Layer 3 of a small transformer language model trained on English Wikipedia (8 layers, counted from 0, width 128).
A neuron's activation on a vector x is squared ReLU(weights . x), where the dot is the dot product.
The model reads these tokens: "ice" " Ch" "a" "ud" "h" "ury" " |" " " " |" "\n" "|" " K" "ar" "ate" " |"

The vector x that enters this layer's MLP at each token. A number n stands for n times 0.012.
0 "ice": -39 -286 152 -106 -125 31 75 -136 14 112 4 -125 -48 -85 51 86 -5 -17 -58 -9 -55 209 18 -14 -122 35 24 34 51 15 -59 32 -60 89 -26 37 -137 2 10 -66 -4 -37 -164 6 165 -6 -33 161 154 -19 -81 -65 28 -130 16 -33 -74 -87 35 -96 76 98 -13 103 91 -109 -80 152 118 -68 123 -4 62 -30 70 -61 -99 105 99 -53 -7 7 158 94 -2 -225 16 -6 3 -42 13 16 -89 -9 -13 25 -96 -59 36 -49 96 186 -16 11 54 201 4 -49 -80 91 -20 21 0 -60 -125 21 41 -98 -21 26 2 28 -14 37 -9 36 1 22
1 " Ch": 15 -346 92 -112 -80 -117 68 50 -20 42 55 -18 -139 -53 189 59 -47 -29 -150 36 -17 16 31 -32 -24 -10 -5 12 -6 -14 -149 142 -28 -23 62 58 -42 -32 285 -112 94 -60 -173 -13 -195 148 45 222 134 1 31 -40 -1 103 -6 -61 -39 1 -4 -53 65 68 45 110 -42 175 -31 82 261 38 36 2 -8 8 48 -33 25 -71 -51 -21 6 -52 32 -28 -47 -105 196 -42 -23 -20 -21 -39 -14 113 15 -108 22 112 -12 33 -96 -15 -74 -21 -66 6 123 -30 141 -50 -60 -7 -65 -42 -7 -16 48 77 65 47 41 -30 33 -61 64 -84 -87 -7
2 "a": -31 -436 144 31 -57 -76 1 16 73 -41 -70 -67 -28 -16 2 131 43 -76 -57 -57 -56 39 -54 13 -32 152 -9 27 64 -105 46 168 -11 -21 -104 47 -39 152 75 -29 -39 14 -27 -28 40 67 -29 255 42 5 111 18 -13 -53 -45 -20 -28 -39 -45 64 48 -24 175 167 60 80 43 -147 86 39 -11 -31 -47 -55 -8 128 -27 -28 33 -127 -51 -18 106 22 -33 -102 188 28 -4 75 -139 15 -30 46 -20 -35 -98 49 -104 -30 63 44 -56 42 173 13 -38 51 -79 -77 81 -65 8 -90 0 69 -19 38 39 106 -25 24 12 -17 -77 -28 -200 134
3 "ud": 64 -288 142 -73 -73 -33 -25 -50 9 63 16 -6 -109 43 71 182 106 192 -116 -33 -24 -24 93 -42 12 -27 -91 58 33 -86 -141 62 -79 -13 99 23 -3 154 66 -254 89 -17 -113 -85 131 39 -55 59 -38 -10 -34 -51 178 174 39 -175 11 128 0 67 83 19 -9 35 25 28 -59 42 81 -6 -70 38 75 -90 -19 -52 -19 -46 -91 -82 54 82 -76 27 18 -71 19 -33 -63 149 22 3 -102 -18 0 -31 -178 41 11 24 100 2 89 40 44 86 -59 123 3 -54 -79 -50 -6 -82 28 -39 125 50 -29 50 57 -81 -61 -1 -120 16 60 -63
4 "h": 18 -354 74 61 -10 -17 -9 80 -8 -9 10 -12 -101 95 97 226 28 42 18 -90 -15 36 -62 6 -55 35 -89 65 21 -30 -37 148 -135 8 58 148 -136 151 128 -24 -3 -115 -96 -10 -101 83 6 187 41 -44 87 -78 -9 51 -90 71 -138 15 -15 -82 -78 -31 163 87 46 100 -6 -10 128 85 70 -80 -39 -3 -53 -119 -34 -59 -76 -105 1 -10 -69 -30 0 -185 144 -5 24 102 20 -32 -22 -129 100 -17 -7 -10 -64 20 73 51 -83 11 113 -32 -141 23 21 -93 -5 -40 -95 -83 -14 -35 221 49 111 90 113 -119 19 38 -7 54 -61 -18
5 "ury": 13 -461 191 -142 -159 5 -18 -127 9 42 -59 -12 -6 -10 13 149 32 -49 -31 -182 6 138 -27 85 -84 9 -56 -43 -1 4 -14 -1 -4 58 44 77 -5 68 159 -12 38 60 -157 -19 -38 28 -30 198 10 26 -2 -91 49 -43 -73 -47 -153 -13 -56 -32 -55 -9 -35 79 3 138 -9 91 -9 56 64 53 30 10 60 -34 -39 29 -51 21 -69 -47 -53 -2 20 -82 113 48 0 7 -35 53 -124 -46 22 72 -121 -65 47 -49 134 70 20 4 87 176 -27 -28 74 17 -15 -69 70 -5 26 79 31 107 -86 97 40 97 -12 26 -59 66 -83 89
6 " |": 15 -468 44 -24 -40 -32 9 -134 -10 -4 -89 -34 -53 -50 -13 18 -26 11 34 9 -234 23 -9 -33 -45 40 25 18 -14 61 -13 -118 -4 3 121 82 -19 -20 -67 -3 -20 -6 -62 -11 87 -38 26 136 196 -12 14 99 -12 25 -63 -71 -62 34 -16 87 -13 -48 153 95 -16 -20 -47 67 4 -1 -35 0 -6 -11 60 -50 -43 7 30 10 3 -11 97 62 68 -178 110 67 50 49 39 93 -63 169 -139 17 -107 -88 -24 -32 -44 9 47 68 52 115 -56 -29 -14 2 84 46 66 8 -100 195 90 -34 -7 36 21 -9 0 2 48 -78 10 -72
7 " ": -68 -400 39 3 14 -103 108 18 -31 -20 -48 -114 -49 -6 -11 47 -47 74 -15 25 -78 62 66 -9 -56 80 11 -47 -20 42 -17 -31 -11 24 24 -5 -3 -7 -39 -17 -40 -131 90 -76 -59 36 31 202 67 8 -10 30 11 -91 -41 -165 -30 82 153 24 -69 4 70 257 17 60 -38 84 -3 82 23 5 27 2 39 -10 -35 -14 -1 30 -7 42 49 242 -131 -45 171 51 -311 109 42 5 -17 141 -8 -12 -69 -10 75 -5 -19 48 31 102 99 69 -30 -36 2 -92 57 10 22 -101 -92 -54 -4 -44 26 42 19 8 -11 -96 -38 -21 -5 65
8 " |": -3 -431 46 41 23 -11 -14 -159 -55 -60 -83 -143 -21 -46 -5 -1 -12 40 16 10 -247 5 24 -28 -7 97 14 5 -20 77 -36 -69 36 18 90 86 -2 18 15 5 -27 -43 -39 9 73 22 -3 61 225 -43 59 97 8 70 -102 -91 -31 25 -17 71 -21 -18 211 104 -28 -3 -75 13 -36 15 -43 38 35 31 37 -46 13 35 33 23 -13 -32 41 99 25 -123 83 18 20 19 16 65 -59 162 -156 -30 -158 -113 5 19 -9 -39 24 52 64 44 -36 -12 -61 -28 80 25 73 -25 -75 174 21 -30 32 71 44 -28 -2 41 18 -109 25 -31
9 "\n": 32 -337 128 8 -68 26 43 76 3 71 0 -108 -41 14 66 65 -53 81 40 49 59 -102 -26 -37 6 90 23 -12 -56 75 33 -96 50 59 27 34 160 -24 -98 -24 -34 -112 -37 -47 -69 -55 -72 -15 356 -17 -67 78 30 27 29 -213 44 50 -69 15 -90 -78 -145 86 -2 -31 -62 108 -9 -38 -19 34 -32 -12 88 94 -78 -47 73 -32 7 -3 -15 53 -48 -32 111 -51 89 54 -9 -32 -74 189 -137 -103 -122 54 30 -79 82 82 20 11 81 217 -91 -71 -90 -29 72 5 38 -15 -38 69 -7 4 -33 -3 45 -46 3 60 18 -18 47 -171
10 "|": 33 -411 -13 -9 -13 -43 -78 -32 18 -2 1 -185 -117 10 27 -30 -14 -136 -1 129 39 15 96 7 74 39 -37 -125 -45 22 22 -61 54 51 51 15 -29 24 -157 -24 47 12 35 8 13 -5 -28 58 302 -26 -25 92 -72 3 24 -67 0 2 53 80 25 -35 26 -47 -31 47 -35 -30 -25 23 56 -179 -37 73 -62 29 -46 -15 18 0 -2 18 -58 79 77 -208 154 -65 54 171 0 -9 -23 253 -111 27 -62 -2 44 -31 4 3 6 -5 18 193 -86 -95 148 -76 144 -45 -1 65 -47 79 49 2 -52 -4 49 -115 53 13 -12 -137 51 -20
11 " K": -60 -426 136 -23 -111 -57 -15 92 -33 -25 -9 -80 -34 9 66 161 71 -55 84 -25 -68 -87 16 -148 -23 25 104 -56 -13 58 -100 -6 -44 -17 90 32 -43 101 -19 -20 -35 -54 -113 24 -63 169 -51 21 91 23 9 13 76 39 -30 -36 -21 150 61 -35 78 120 -44 -47 -112 92 43 54 113 16 41 -84 -31 -11 -29 -27 -111 47 -27 -70 -5 -101 -11 77 -22 -77 74 -66 -7 10 89 -70 14 102 24 -55 -78 148 -16 108 -46 56 53 21 44 88 9 -49 104 -119 -18 17 59 27 -11 19 140 43 107 -20 -19 -172 160 -75 11 -76 -11 -14
12 "ar": 14 -320 41 20 -151 -70 29 -81 25 -25 -62 -55 -105 18 -69 174 115 -18 -21 -24 92 -57 167 -59 59 -26 -73 4 -32 -152 28 37 24 55 32 104 -164 206 -54 -113 -7 -79 -39 -102 -166 93 -69 193 -97 -12 124 39 1 108 -15 -3 -57 69 62 -57 -11 14 -79 -25 -32 46 -26 -9 61 122 -62 13 16 -89 -8 83 153 110 -68 -243 -81 -25 -25 64 -71 30 104 -48 -13 120 -27 42 3 89 69 -77 -87 10 55 57 41 48 -27 34 96 171 86 -88 -31 8 -30 -11 21 -22 -43 -5 89 3 68 107 57 53 -20 7 61 -115 -37 108
13 "ate": 87 -326 241 -39 -142 78 39 -36 37 53 38 -125 -4 -29 19 81 -16 55 -84 -58 -2 -13 37 37 -12 101 -98 14 28 -38 -10 -7 80 -41 10 26 -159 20 -32 -98 171 17 -113 -112 -90 -40 19 39 51 81 25 54 56 64 -144 -165 110 -22 -58 -27 40 -21 119 42 -20 133 2 24 -54 162 -3 -56 -1 -55 45 2 22 -8 16 -113 -1 -18 -35 185 -54 -113 93 -92 -94 195 -78 54 12 55 84 59 -191 167 0 -54 17 -31 -28 -93 11 74 -60 55 -111 -114 56 -11 86 -86 -77 -26 -39 8 -87 -8 87 63 -25 7 -24 92 10 161
14 " |": 16 -486 -95 34 5 -45 -42 -159 5 25 18 -118 -88 -21 13 24 -3 -27 3 44 -168 19 48 -9 75 30 35 -67 8 25 -36 -29 -35 25 141 46 -64 19 -43 -35 83 -35 -67 15 -19 50 -5 45 295 3 -11 83 -33 7 -93 -27 25 -11 -21 25 27 -3 157 -75 -45 49 -6 -9 29 -27 -39 0 0 -1 45 45 20 -24 22 -39 -48 -28 26 111 36 -165 180 24 51 72 9 1 -14 25 -130 -11 -139 -63 -31 18 -74 -15 49 58 39 170 -90 28 19 -34 137 2 76 -53 5 152 83 -119 43 23 45 7 30 22 -6 -116 29 5

Each question shows the input weights of one neuron of the MLP. A number n stands for n times 0.0014.

n379: -162 76 36 -105 56 41 167 117 -16 145 10 -13 -109 -84 20 -99 -118 3 -89 -136 104 39 39 -63 -60 102 179 16 -155 41 -154 -43 -102 155 132 0 -48 -85 85 -28 93 -32 147 -65 125 -56 124 66 -3 -81 -25 -139 35 -126 22 0 -63 26 -44 -130 -3 81 0 0 42 105 -108 -109 -93 71 79 -45 160 -65 -154 199 30 74 106 91 94 -182 201 40 -69 114 51 31 -107 -3 -38 -91 61 -148 95 -267 81 160 29 -76 -100 -51 -90 -71 12 -85 -34 -58 -92 93 25 28 -114 30 -11 36 -69 -139 0 217 -68 79 14 -56 -147 -40 45 -71
Its three highest activations, in order, are on tokens 7 " ", 0 "ice", 1 " Ch"

n248: 3 53 -77 33 -124 25 192 49 -142 41 -14 -3 61 -220 -184 -25 -63 -9 150 93 -55 -3 63 91 3 12 63 -142 29 107 -23 -52 -147 -144 308 80 98 -106 3 12 -40 278 166 -107 -25 89 60 45 46 -50 30 -180 32 71 -99 89 -152 -72 -87 -45 15 98 -73 -77 6 129 -60 -140 -12 130 -11 34 -216 104 3 -16 -128 121 -61 -142 60 -148 16 -108 -117 57 -31 -118 -55 39 40 165 -17 -75 188 -84 3 101 18 -134 158 -20 -84 38 -169 -211 76 -6 200 95 -61 -62 -80 120 -24 46 -47 120 29 35 75 -6 46 -198 9 20 3 -82
On which token does it fire most, and how strongly? 1 " Ch", at about 1.1

n829: -87 28 18 -16 -59 28 -30 -65 -65 -42 -141 110 -64 -16 156 122 -43 -150 40 44 -127 148 -57 40 -74 -29 37 3 -29 16 -90 -86 -95 11 32 55 60 56 15 138 -22 136 77 5 83 -49 67 -121 -39 48 -152 68 55 -86 -104 -39 76 41 -151 101 -122 -57 -217 49 20 -129 -27 -32 -3 -135 128 102 -28 -21 34 63 -51 -179 32 -12 116 -156 237 -90 220 -45 -56 124 171 58 -112 -36 67 -46 -84 3 133 41 72 -59 -62 -113 57 -24 46 -60 -85 0 222 191 -29 -19 105 147 -76 69 -20 -5 -116 -3 -157 -3 47 51 -40 212 26 -7
Its three highest activations, in order, are on tokens 6 " |", 5 "ury", 0 "ice"

n926: -28 35 -176 -115 -32 27 91 70 124 -43 -2 76 -24 -85 107 -72 -308 37 102 22 -10 113 -83 -63 -107 -142 32 35 -61 71 -152 -172 73 38 8 0 -47 90 108 71 -8 0 65 93 110 70 -5 67 19 -251 -88 -39 -95 -25 -94 32 12 -184 66 -86 -54 0 -72 -195 -5 153 -42 -77 88 -53 -28 46 11 28 -93 85 8 -2 -53 -8 113 -136 50 -52 54 -80 56 103 -40 -11 -88 -54 -57 -71 -51 -110 85 31 174 31 -149 26 -39 -141 111 -54 45 21 33 135 8 64 -110 167 -57 -25 -77 -86 89 50 67 -3 119 59 43 34 125 -84
On which token does it fire most, and how strongly? 1 " Ch", at about 1.6

n661: 72 103 33 -121 77 238 170 -29 253 -66 -3 73 47 -74 53 -66 61 -201 -139 -44 84 -46 -18 -92 -165 -45 92 50 -176 146 132 19 130 104 26 -154 -126 70 41 -160 57 -16 3 -200 98 -92 70 -36 0 -232 92 -9 -65 -73 -196 60 51 -37 -6 114 18 3 -118 10 26 229 9 -144 54 6 -68 -127 35 -149 -78 58 -61 -84 -3 37 20 -44 63 -9 45 -40 25 167 78 175 -22 -114 32 -147 -101 68 46 46 110 -28 54 31 -213 -105 53 -39 -31 -175 -42 95 -45 -64 18 -65 73 156 -42 -111 -10 -56 196 164 -85 85 74 236 134 -151
On which token does it fire most? 13 "ate"

n209: -18 48 -167 -49 63 -62 91 -31 122 -34 41 -91 9 -25 -122 -89 -12 -57 107 7 -56 7 26 106 -47 -75 33 -66 18 52 -158 -24 51 38 182 -152 162 55 -86 86 -67 -78 -43 157 27 -9 13 -16 104 -22 37 -40 -168 93 -59 -65 58 -35 -5 -112 -30 -53 -44 -166 -39 43 33 -53 60 -14 29 170 96 9 -29 -54 2 -67 36 113 26 70 -43 119 112 6 -74 94 -70 -78 -60 -2 95 -50 -63 12 98 104 64 -141 0 -148 -91 101 -67 -8 101 -84 -22 -22 67 71 -18 27 -35 23 -128 -23 87 -49 92 -9 -21 37 -39 33 131 -175
On which token does it fire most? 14 " |"

n561: 115 44 69 -67 -13 -56 -42 184 -101 2 11 56 -43 -20 -45 -42 -93 -20 -19 -19 10 -71 -124 -87 80 29 130 -130 -143 36 43 0 -17 129 116 -97 -81 56 -80 5 119 129 -8 -86 97 -49 -5 133 -66 -115 10 30 105 -28 -72 -10 82 -75 17 -5 74 -7 -37 -3 -55 189 223 -59 104 -68 -62 21 115 -2 -99 3 -145 87 -100 3 16 -95 69 40 -97 9 -93 129 -96 128 79 -26 2 -124 58 -65 134 -7 70 2 -129 -64 2 -118 45 -69 35 0 31 -3 5 -61 -27 -91 -12 103 -230 131 108 12 -57 -7 8 -135 105 -108 161 -53
On which token does it fire most, and how strongly? 11 " K", at about 1.2

n1009: 61 94 -195 -208 135 29 -40 -41 78 52 -45 192 -9 -144 -29 -151 -45 -6 45 -27 -157 73 14 -39 -3 -75 -46 176 72 69 41 -133 -88 -74 -18 -112 133 9 54 11 134 44 -9 -11 78 -217 178 -136 -35 -190 -260 -185 -164 -154 -3 47 81 -57 89 171 130 -11 0 46 3 -76 -31 101 -128 26 8 -45 -88 3 -3 119 -104 26 123 28 -54 74 208 -117 167 54 19 92 44 60 -90 35 129 3 -117 20 -72 -51 20 -54 59 -29 -113 -8 -6 16 80 6 119 39 -38 -87 -62 120 -124 -33 63 -9 -61 -14 155 -20 -110 70 59 106 102 -54
On which token does it fire most, and how strongly? 6 " |", at about 0.18

n792: 23 75 53 70 -142 -79 -65 133 -53 -14 22 -52 -24 -46 -63 -32 54 109 -48 18 41 37 -40 -32 96 -9 -49 20 -30 59 27 -26 -117 -27 -22 -69 63 -103 -18 82 5 0 142 153 -79 83 18 16 -52 -95 -102 0 -151 16 -132 -12 134 78 141 -68 -77 -28 -82 27 -83 163 140 -21 115 109 69 138 -67 -70 75 -25 -93 -105 94 -63 -2 73 -3 133 19 119 -50 122 43 -40 -89 -22 -168 -72 -44 82 20 23 73 -109 -90 31 -14 -34 10 -84 71 75 198 40 -43 -147 -110 -57 -12 -57 -49 -93 0 -61 -90 -37 -66 78 75 -26 68 -61
On which two tokens does it fire most, strongest first? 7 " ", 1 " Ch"

n692: 44 42 -55 46 -92 13 82 34 36 -22 -38 -114 -52 -33 90 -35 -8 -124 27 127 -108 15 79 -26 20 45 41 -2 -125 -79 -82 28 99 22 -19 85 -89 -5 28 107 18 182 124 -25 -51 -50 17 33 -86 28 178 117 27 -12 149 42 -78 -5 117 -8 -18 -78 -43 82 -57 223 143 -149 89 80 -137 86 134 -76 74 78 -61 11 -91 -36 51 -113 126 -76 -14 85 41 -88 74 34 -73 -58 -108 -20 53 -28 75 -106 47 -10 -48 -37 -114 -96 65 -135 108 63 -104 -186 -111 -18 -100 8 189 151 -161 56 5 44 -51 261 21 23 19 -14 24 -100
On which two tokens does it fire most, strongest first? 2 "a", 12 "ar"

n205: -34 0 -37 -43 -11 107 88 44 203 -82 125 -21 -103 -77 80 3 -131 -5 -39 135 -54 -42 173 116 152 -13 -15 3 -3 -113 147 32 -53 67 28 -13 -159 -186 -80 -101 109 -43 37 -34 31 318 -66 -111 87 158 -106 29 38 86 -153 27 25 -121 -60 -82 21 84 -37 -97 22 36 160 -150 49 24 -79 132 63 67 23 -42 -198 -14 5 -6 -10 -150 97 -104 -70 54 -97 -66 106 -8 -65 -212 -28 -33 -32 -13 124 -61 78 21 -11 -86 -112 -21 -102 -49 -142 -36 -17 -3 -8 -16 -102 146 37 67 -42 -40 62 -102 -36 -37 76 -29 -17 6 40 -16
Its three highest activations, in order, are on tokens 14 " |", 1 " Ch", 10 "|"

n615: 99 34 -29 2 -70 54 42 80 -5 48 2 -3 53 -69 60 58 60 -30 -142 134 -188 -115 -169 -111 -118 32 38 -5 -98 14 -48 61 -15 36 53 -91 -10 -72 -114 36 120 107 103 40 -81 30 5 -99 -46 -12 -55 -5 161 62 -15 23 -106 -30 12 -15 69 -5 37 -19 -19 15 207 -25 -84 -53 127 75 -77 -48 -19 37 96 27 -127 -16 47 -28 -104 -120 176 86 -82 37 142 0 87 -71 -38 -54 -26 188 87 171 -101 -7 129 -36 119 14 -40 -6 78 56 78 -148 -65 -115 -29 53 -54 174 37 2 114 -81 60 133 -51 49 -150 71 16 -184
On which token does it fire most, and how strongly? 11 " K", at about 0.15

n301: -33 23 10 -51 -71 -80 -163 86 56 210 -29 -14 92 -143 -98 -91 33 67 117 -7 -66 77 58 2 -110 -71 -9 153 5 123 -21 163 -115 -84 108 -161 53 18 -82 -133 -80 124 -74 -82 -118 -14 -60 79 -27 140 80 27 -150 -63 31 -75 20 -25 -17 27 77 -65 0 5 -95 123 -105 48 7 -57 -26 55 136 -59 -61 56 3 51 63 -24 51 29 8 -98 15 -29 -14 24 -14 27 162 16 -92 -39 -37 91 67 0 54 -29 -192 27 24 17 -109 -53 -2 8 -38 72 -2 29 204 98 -5 -187 -26 46 -62 -117 -21 83 40 24 -15 24 -165 -47
On which token does it fire most? 1 " Ch"

n149: -99 118 158 -31 -20 40 -31 137 58 80 -108 -84 -8 129 45 6 90 48 128 -78 89 -25 -111 -26 33 176 -50 132 -3 212 -65 -17 -19 8 82 -104 30 -107 -127 14 168 51 48 149 -61 195 13 -106 -42 -8 -30 11 51 92 181 -51 125 -126 8 11 124 44 71 44 -15 103 -28 5 -43 -123 -59 13 -100 -80 40 38 -220 132 -59 140 -81 -17 -30 -197 -25 184 -57 -145 29 -180 11 0 -65 85 75 -11 126 -14 -152 -181 -40 43 127 -107 -91 -80 17 -9 -20 44 -59 -177 -55 -108 -41 22 -61 94 6 -43 -186 83 -158 -68 -46 -73 -8 -132
On which token does it fire most? 9 "\n"

n14: -36 55 -154 24 258 142 -93 137 15 -3 10 244 -70 110 69 73 -83 -140 -91 45 -69 -89 56 -98 61 13 -28 38 52 146 93 62 -37 15 59 -56 53 63 -24 -57 30 8 -6 -5 -8 8 -8 -111 -76 -10 66 -43 -74 -5 -142 36 -7 -96 -108 48 -132 -102 28 51 -133 52 37 -74 84 67 23 -74 158 -54 -77 -131 133 -65 -87 46 -55 96 -23 -8 -7 88 18 120 133 132 -215 -113 -30 -156 55 -229 53 -3 8 -58 -135 -6 -119 82 101 -95 -3 -107 -50 -101 41 70 -191 -78 50 41 8 56 0 -150 -127 -51 -43 162 36 133 -27 -22
On which token does it fire most? 4 "h"

n484: -12 48 -37 42 46 5 -192 -61 23 40 -82 -3 -90 -12 15 -18 -8 -90 -104 53 17 77 115 -93 -123 -77 -80 -16 51 -38 -143 12 -39 -19 -3 -63 -120 -5 -93 -81 -88 90 138 -29 65 24 9 -29 -52 -114 117 76 -94 82 67 142 -18 -30 69 -32 17 41 16 -181 -25 58 32 56 -15 169 45 -30 48 47 -110 3 -51 -2 24 -61 186 37 -55 -64 -13 52 -67 -39 -2 70 -60 7 146 -103 117 -49 67 68 85 -90 -94 -71 0 -88 164 34 151 -104 146 -36 -57 -84 -143 137 -58 83 -148 54 107 -47 -38 187 -117 7 79 231 65 18
On which token does it fire most, and how strongly? 12 "ar", at about 1.1

n3: -75 -25 -107 -114 -43 122 -34 45 32 9 -74 -24 -10 -10 -10 -80 -94 -54 93 -16 -49 -60 -208 -61 -80 -132 137 -51 -81 14 71 -2 97 -152 -13 -88 -22 99 24 80 109 69 -84 -51 79 -65 -37 31 -59 -94 -133 7 149 32 -28 -47 -51 -46 -68 61 96 2 41 -16 68 100 -36 -12 7 -210 160 84 -52 54 28 -38 -30 -13 -58 23 34 54 10 85 18 60 -33 48 49 157 67 18 11 -179 5 54 156 -55 49 -50 55 -22 2 131 -95 -64 -73 -5 175 54 -96 -10 52 33 118 -38 -100 36 62 12 191 58 -17 222 -48 177 87 29
On which token does it fire most, and how strongly? 5 "ury", at about 1.2

n970: -22 11 19 129 51 26 -8 101 15 -37 -17 200 55 51 -54 -74 -89 -31 -35 -36 -172 101 -8 -21 -18 -33 0 142 76 105 -53 94 -201 -40 49 7 156 28 83 -43 -29 145 25 87 141 82 -15 -33 -71 -26 -139 -152 37 -71 -191 -127 -29 -119 88 155 -164 8 -33 58 91 13 147 -18 -84 -5 104 152 -42 47 -82 -8 -151 -60 45 69 -56 -44 0 -36 161 -98 0 86 77 84 -122 -144 -112 -102 -94 98 44 3 47 212 21 49 -183 -15 -112 0 29 -19 57 41 52 0 -71 0 -20 12 5 -95 -77 -131 -22 13 -26 61 -158 -37 24 -22
On which token does it fire most? 5 "ury"

n652: -46 67 110 85 -18 130 65 85 59 -125 -79 231 -6 9 65 -25 -114 36 32 61 -40 12 53 0 -77 -86 146 -8 -37 -40 -57 -63 6 -79 199 0 -161 19 46 -23 220 60 -137 -91 232 -90 56 -72 63 -41 -111 -56 130 28 29 -39 -35 65 54 50 120 55 -134 -82 55 254 -68 -114 -60 24 99 116 -112 -20 157 49 -129 -40 -201 -79 50 38 76 -38 19 237 -114 -72 43 107 -199 -73 97 -140 256 65 -47 111 -149 -90 -40 -187 -38 -80 62 -78 211 0 43 -90 40 -32 -81 -53 -143 -60 -81 -15 56 59 -79 171 63 44 52 16 144 -179
On which token does it fire most, and how strongly? 3 "ud", at about 1.9

n449: 0 -47 66 50 32 -17 10 -137 163 -67 24 5 14 28 -19 -89 75 -29 -128 -2 32 -16 -9 86 72 84 180 -2 -177 -5 69 55 10 -30 53 -73 61 -102 13 144 88 131 -8 -7 163 -40 79 19 -116 -90 24 -67 -39 -149 37 5 -134 -129 9 67 -2 -134 33 51 82 112 57 64 22 -5 64 -80 -73 60 90 212 -62 -19 -60 56 -90 -153 115 31 -118 42 -14 77 34 120 -173 11 -36 -16 -56 -45 88 -14 -14 7 -17 -157 -102 -90 86 58 58 -54 -65 -91 -179 28 -33 18 101 129 -18 -36 -20 -100 -14 36 -46 -63 52 44 -54 9
On which token does it fire most? 2 "a"

n92: -101 20 83 46 155 -32 24 77 53 -129 -89 -52 52 94 32 -67 -132 -59 -36 -2 -40 57 -29 -34 83 38 7 -5 -102 72 197 25 87 54 8 5 51 -135 38 59 -12 25 -21 -77 43 -36 -32 68 -42 -128 41 -5 93 -14 -97 127 80 -93 87 34 -14 81 59 -5 7 201 -5 2 37 32 -65 133 159 63 66 13 -68 -35 -161 127 -82 -107 26 -237 -90 3 -77 -136 -21 -59 32 30 -46 -36 -61 44 56 19 34 86 118 -243 94 -115 -46 -137 134 7 -56 44 23 133 50 -38 0 19 -194 12 -41 77 42 -19 -27 -79 -8 42 127 -12
On which token does it fire most, and how strongly? 8 " |", at about 0.023

n880: 16 46 -81 22 52 57 20 -83 -45 -189 -51 -66 90 -41 31 -119 32 -74 191 -123 -124 77 158 101 -8 -24 240 85 137 135 -76 -184 -150 56 77 -45 17 -6 81 103 -14 23 -12 -25 29 28 -103 -26 -37 -62 36 137 -104 119 -38 103 41 -196 -14 47 83 143 -50 9 -31 -120 53 72 -23 180 -56 96 0 5 -76 -35 20 -30 70 54 116 48 -81 25 -5 -116 -57 69 -164 -62 6 -48 5 -145 -81 25 -47 -97 119 193 29 12 -147 146 -136 -109 -20 -189 -119 189 13 148 -22 129 17 5 9 81 -125 -155 13 11 -96 140 66 27 139 20
On which token does it fire most? 8 " |"

n854: 94 97 -123 65 76 90 -47 82 64 23 54 -72 62 157 233 -156 46 -164 -109 -80 94 0 -38 -79 91 -94 59 -81 -230 -43 -85 -122 76 265 81 51 -82 57 56 -37 39 -48 102 122 -111 70 -8 41 -200 -27 12 65 104 114 -160 190 -73 6 100 -173 -154 6 16 141 -52 -3 59 -73 -129 98 73 -154 81 -121 -3 111 61 42 -138 32 -47 0 50 -32 82 24 30 92 -142 -18 -39 -136 -36 -37 154 -6 130 50 -56 -157 43 -3 18 -37 -6 -91 -101 -9 -98 3 -150 -49 32 31 35 162 -62 220 -109 104 56 21 -36 -220 -61 -26 -58 -119
On which token does it fire most, and how strongly? 4 "h", at about 0.93

n924: -128 -3 48 82 27 -41 193 -11 108 -72 98 -47 -46 81 -21 -6 -133 91 60 -40 -59 166 121 147 -16 -155 -73 -53 83 36 44 -32 -116 31 134 78 -21 -46 -88 -186 -79 32 40 -55 53 115 108 -43 -5 7 84 -11 155 68 10 -3 -90 -117 121 -111 -123 -50 25 -59 -47 24 -69 21 16 -35 -56 72 125 181 26 55 -55 148 38 97 120 -168 51 -8 -14 3 -18 -21 -115 21 14 28 -65 -78 -15 -8 36 0 147 16 63 -62 18 5 -87 -220 -24 -152 122 120 -33 122 -245 -64 160 82 -220 -40 -20 -137 -38 85 27 13 49 -61 0 82
On which two tokens does it fire most, strongest first? 7 " ", 0 "ice"

n961: 22 -26 69 60 -8 -31 -164 120 26 -12 -25 111 -60 -7 -2 29 -262 -93 -97 33 -103 -22 -193 21 -322 -119 -40 116 -100 -70 193 -10 -32 19 -26 55 178 -75 -133 -22 18 -58 75 72 201 52 45 -26 -93 21 0 12 36 -113 29 43 -48 85 -56 74 0 -123 13 -119 -180 13 122 -54 -38 -45 26 -51 79 -69 72 112 83 92 -33 56 52 7 -21 60 -38 144 34 90 101 40 -8 47 80 -37 12 80 13 -62 -113 -52 18 -28 20 53 11 -11 138 92 86 39 67 -61 -15 -52 76 82 -102 -7 50 50 -21 37 68 132 -62 -38 2 -74
On which token does it fire most? 2 "a"

n125: -95 55 95 133 82 -64 -44 119 118 -26 -68 182 -108 50 80 -6 96 72 -49 184 -194 125 174 -25 83 -208 -23 31 -93 -97 -103 -18 -30 -37 84 91 35 -76 20 52 21 24 128 -153 193 -76 -81 -144 -9 -52 -241 104 91 0 -49 -146 -123 -116 -98 -106 29 -55 -219 -6 -135 18 41 -123 66 -60 77 108 122 159 43 78 -53 -29 -43 -35 123 -54 13 -124 217 151 -34 111 66 129 -48 -225 20 -64 44 -199 12 97 21 67 135 -102 -47 -120 -57 -65 24 40 -43 72 -94 142 47 9 35 -23 -146 56 101 11 85 36 54 -9 -80 55 78 -169
On which token does it fire most, and how strongly? 3 "ud", at about 2.7

n16: 139 63 60 -90 8 25 51 40 9 35 -110 74 -106 -156 27 127 -30 -131 -31 21 85 -10 -58 36 -159 -45 74 -55 -86 35 38 32 -56 -30 -41 -70 87 73 38 45 47 55 171 147 -10 36 182 96 -17 -124 -210 39 -26 -143 38 65 -101 -29 12 29 -34 60 39 -176 14 67 61 53 109 -56 -56 -48 85 -2 7 38 -91 -99 103 144 -39 -139 120 -19 9 55 66 29 -52 64 -182 -150 -7 -113 -112 39 82 31 79 10 -139 73 -85 -87 0 -17 -64 50 -119 62 0 -181 -67 -15 -41 85 -51 85 34 -12 -9 -71 67 50 -111 56 69 58
On which token does it fire most? 2 "a"

n739: 109 120 -76 54 -52 -64 -11 -44 19 -98 -26 139 -63 70 59 36 -74 -97 -36 37 -14 -177 95 55 -209 14 -121 -40 -14 -27 68 -91 113 -81 -48 30 20 -161 -75 91 -92 -14 116 39 178 -248 94 -138 6 34 17 96 125 158 -181 -46 -73 91 93 8 -61 0 -6 75 -97 -46 31 -240 -147 82 19 8 12 133 79 27 41 -53 -65 142 72 -23 151 62 0 17 -112 -86 166 -80 89 5 48 -16 82 -144 -33 8 -54 -100 -47 44 118 -27 54 16 -17 23 -53 -83 -68 127 -308 80 47 96 -149 -48 147 170 92 59 103 11 -105 74 48 -144
On which token does it fire most? 8 " |"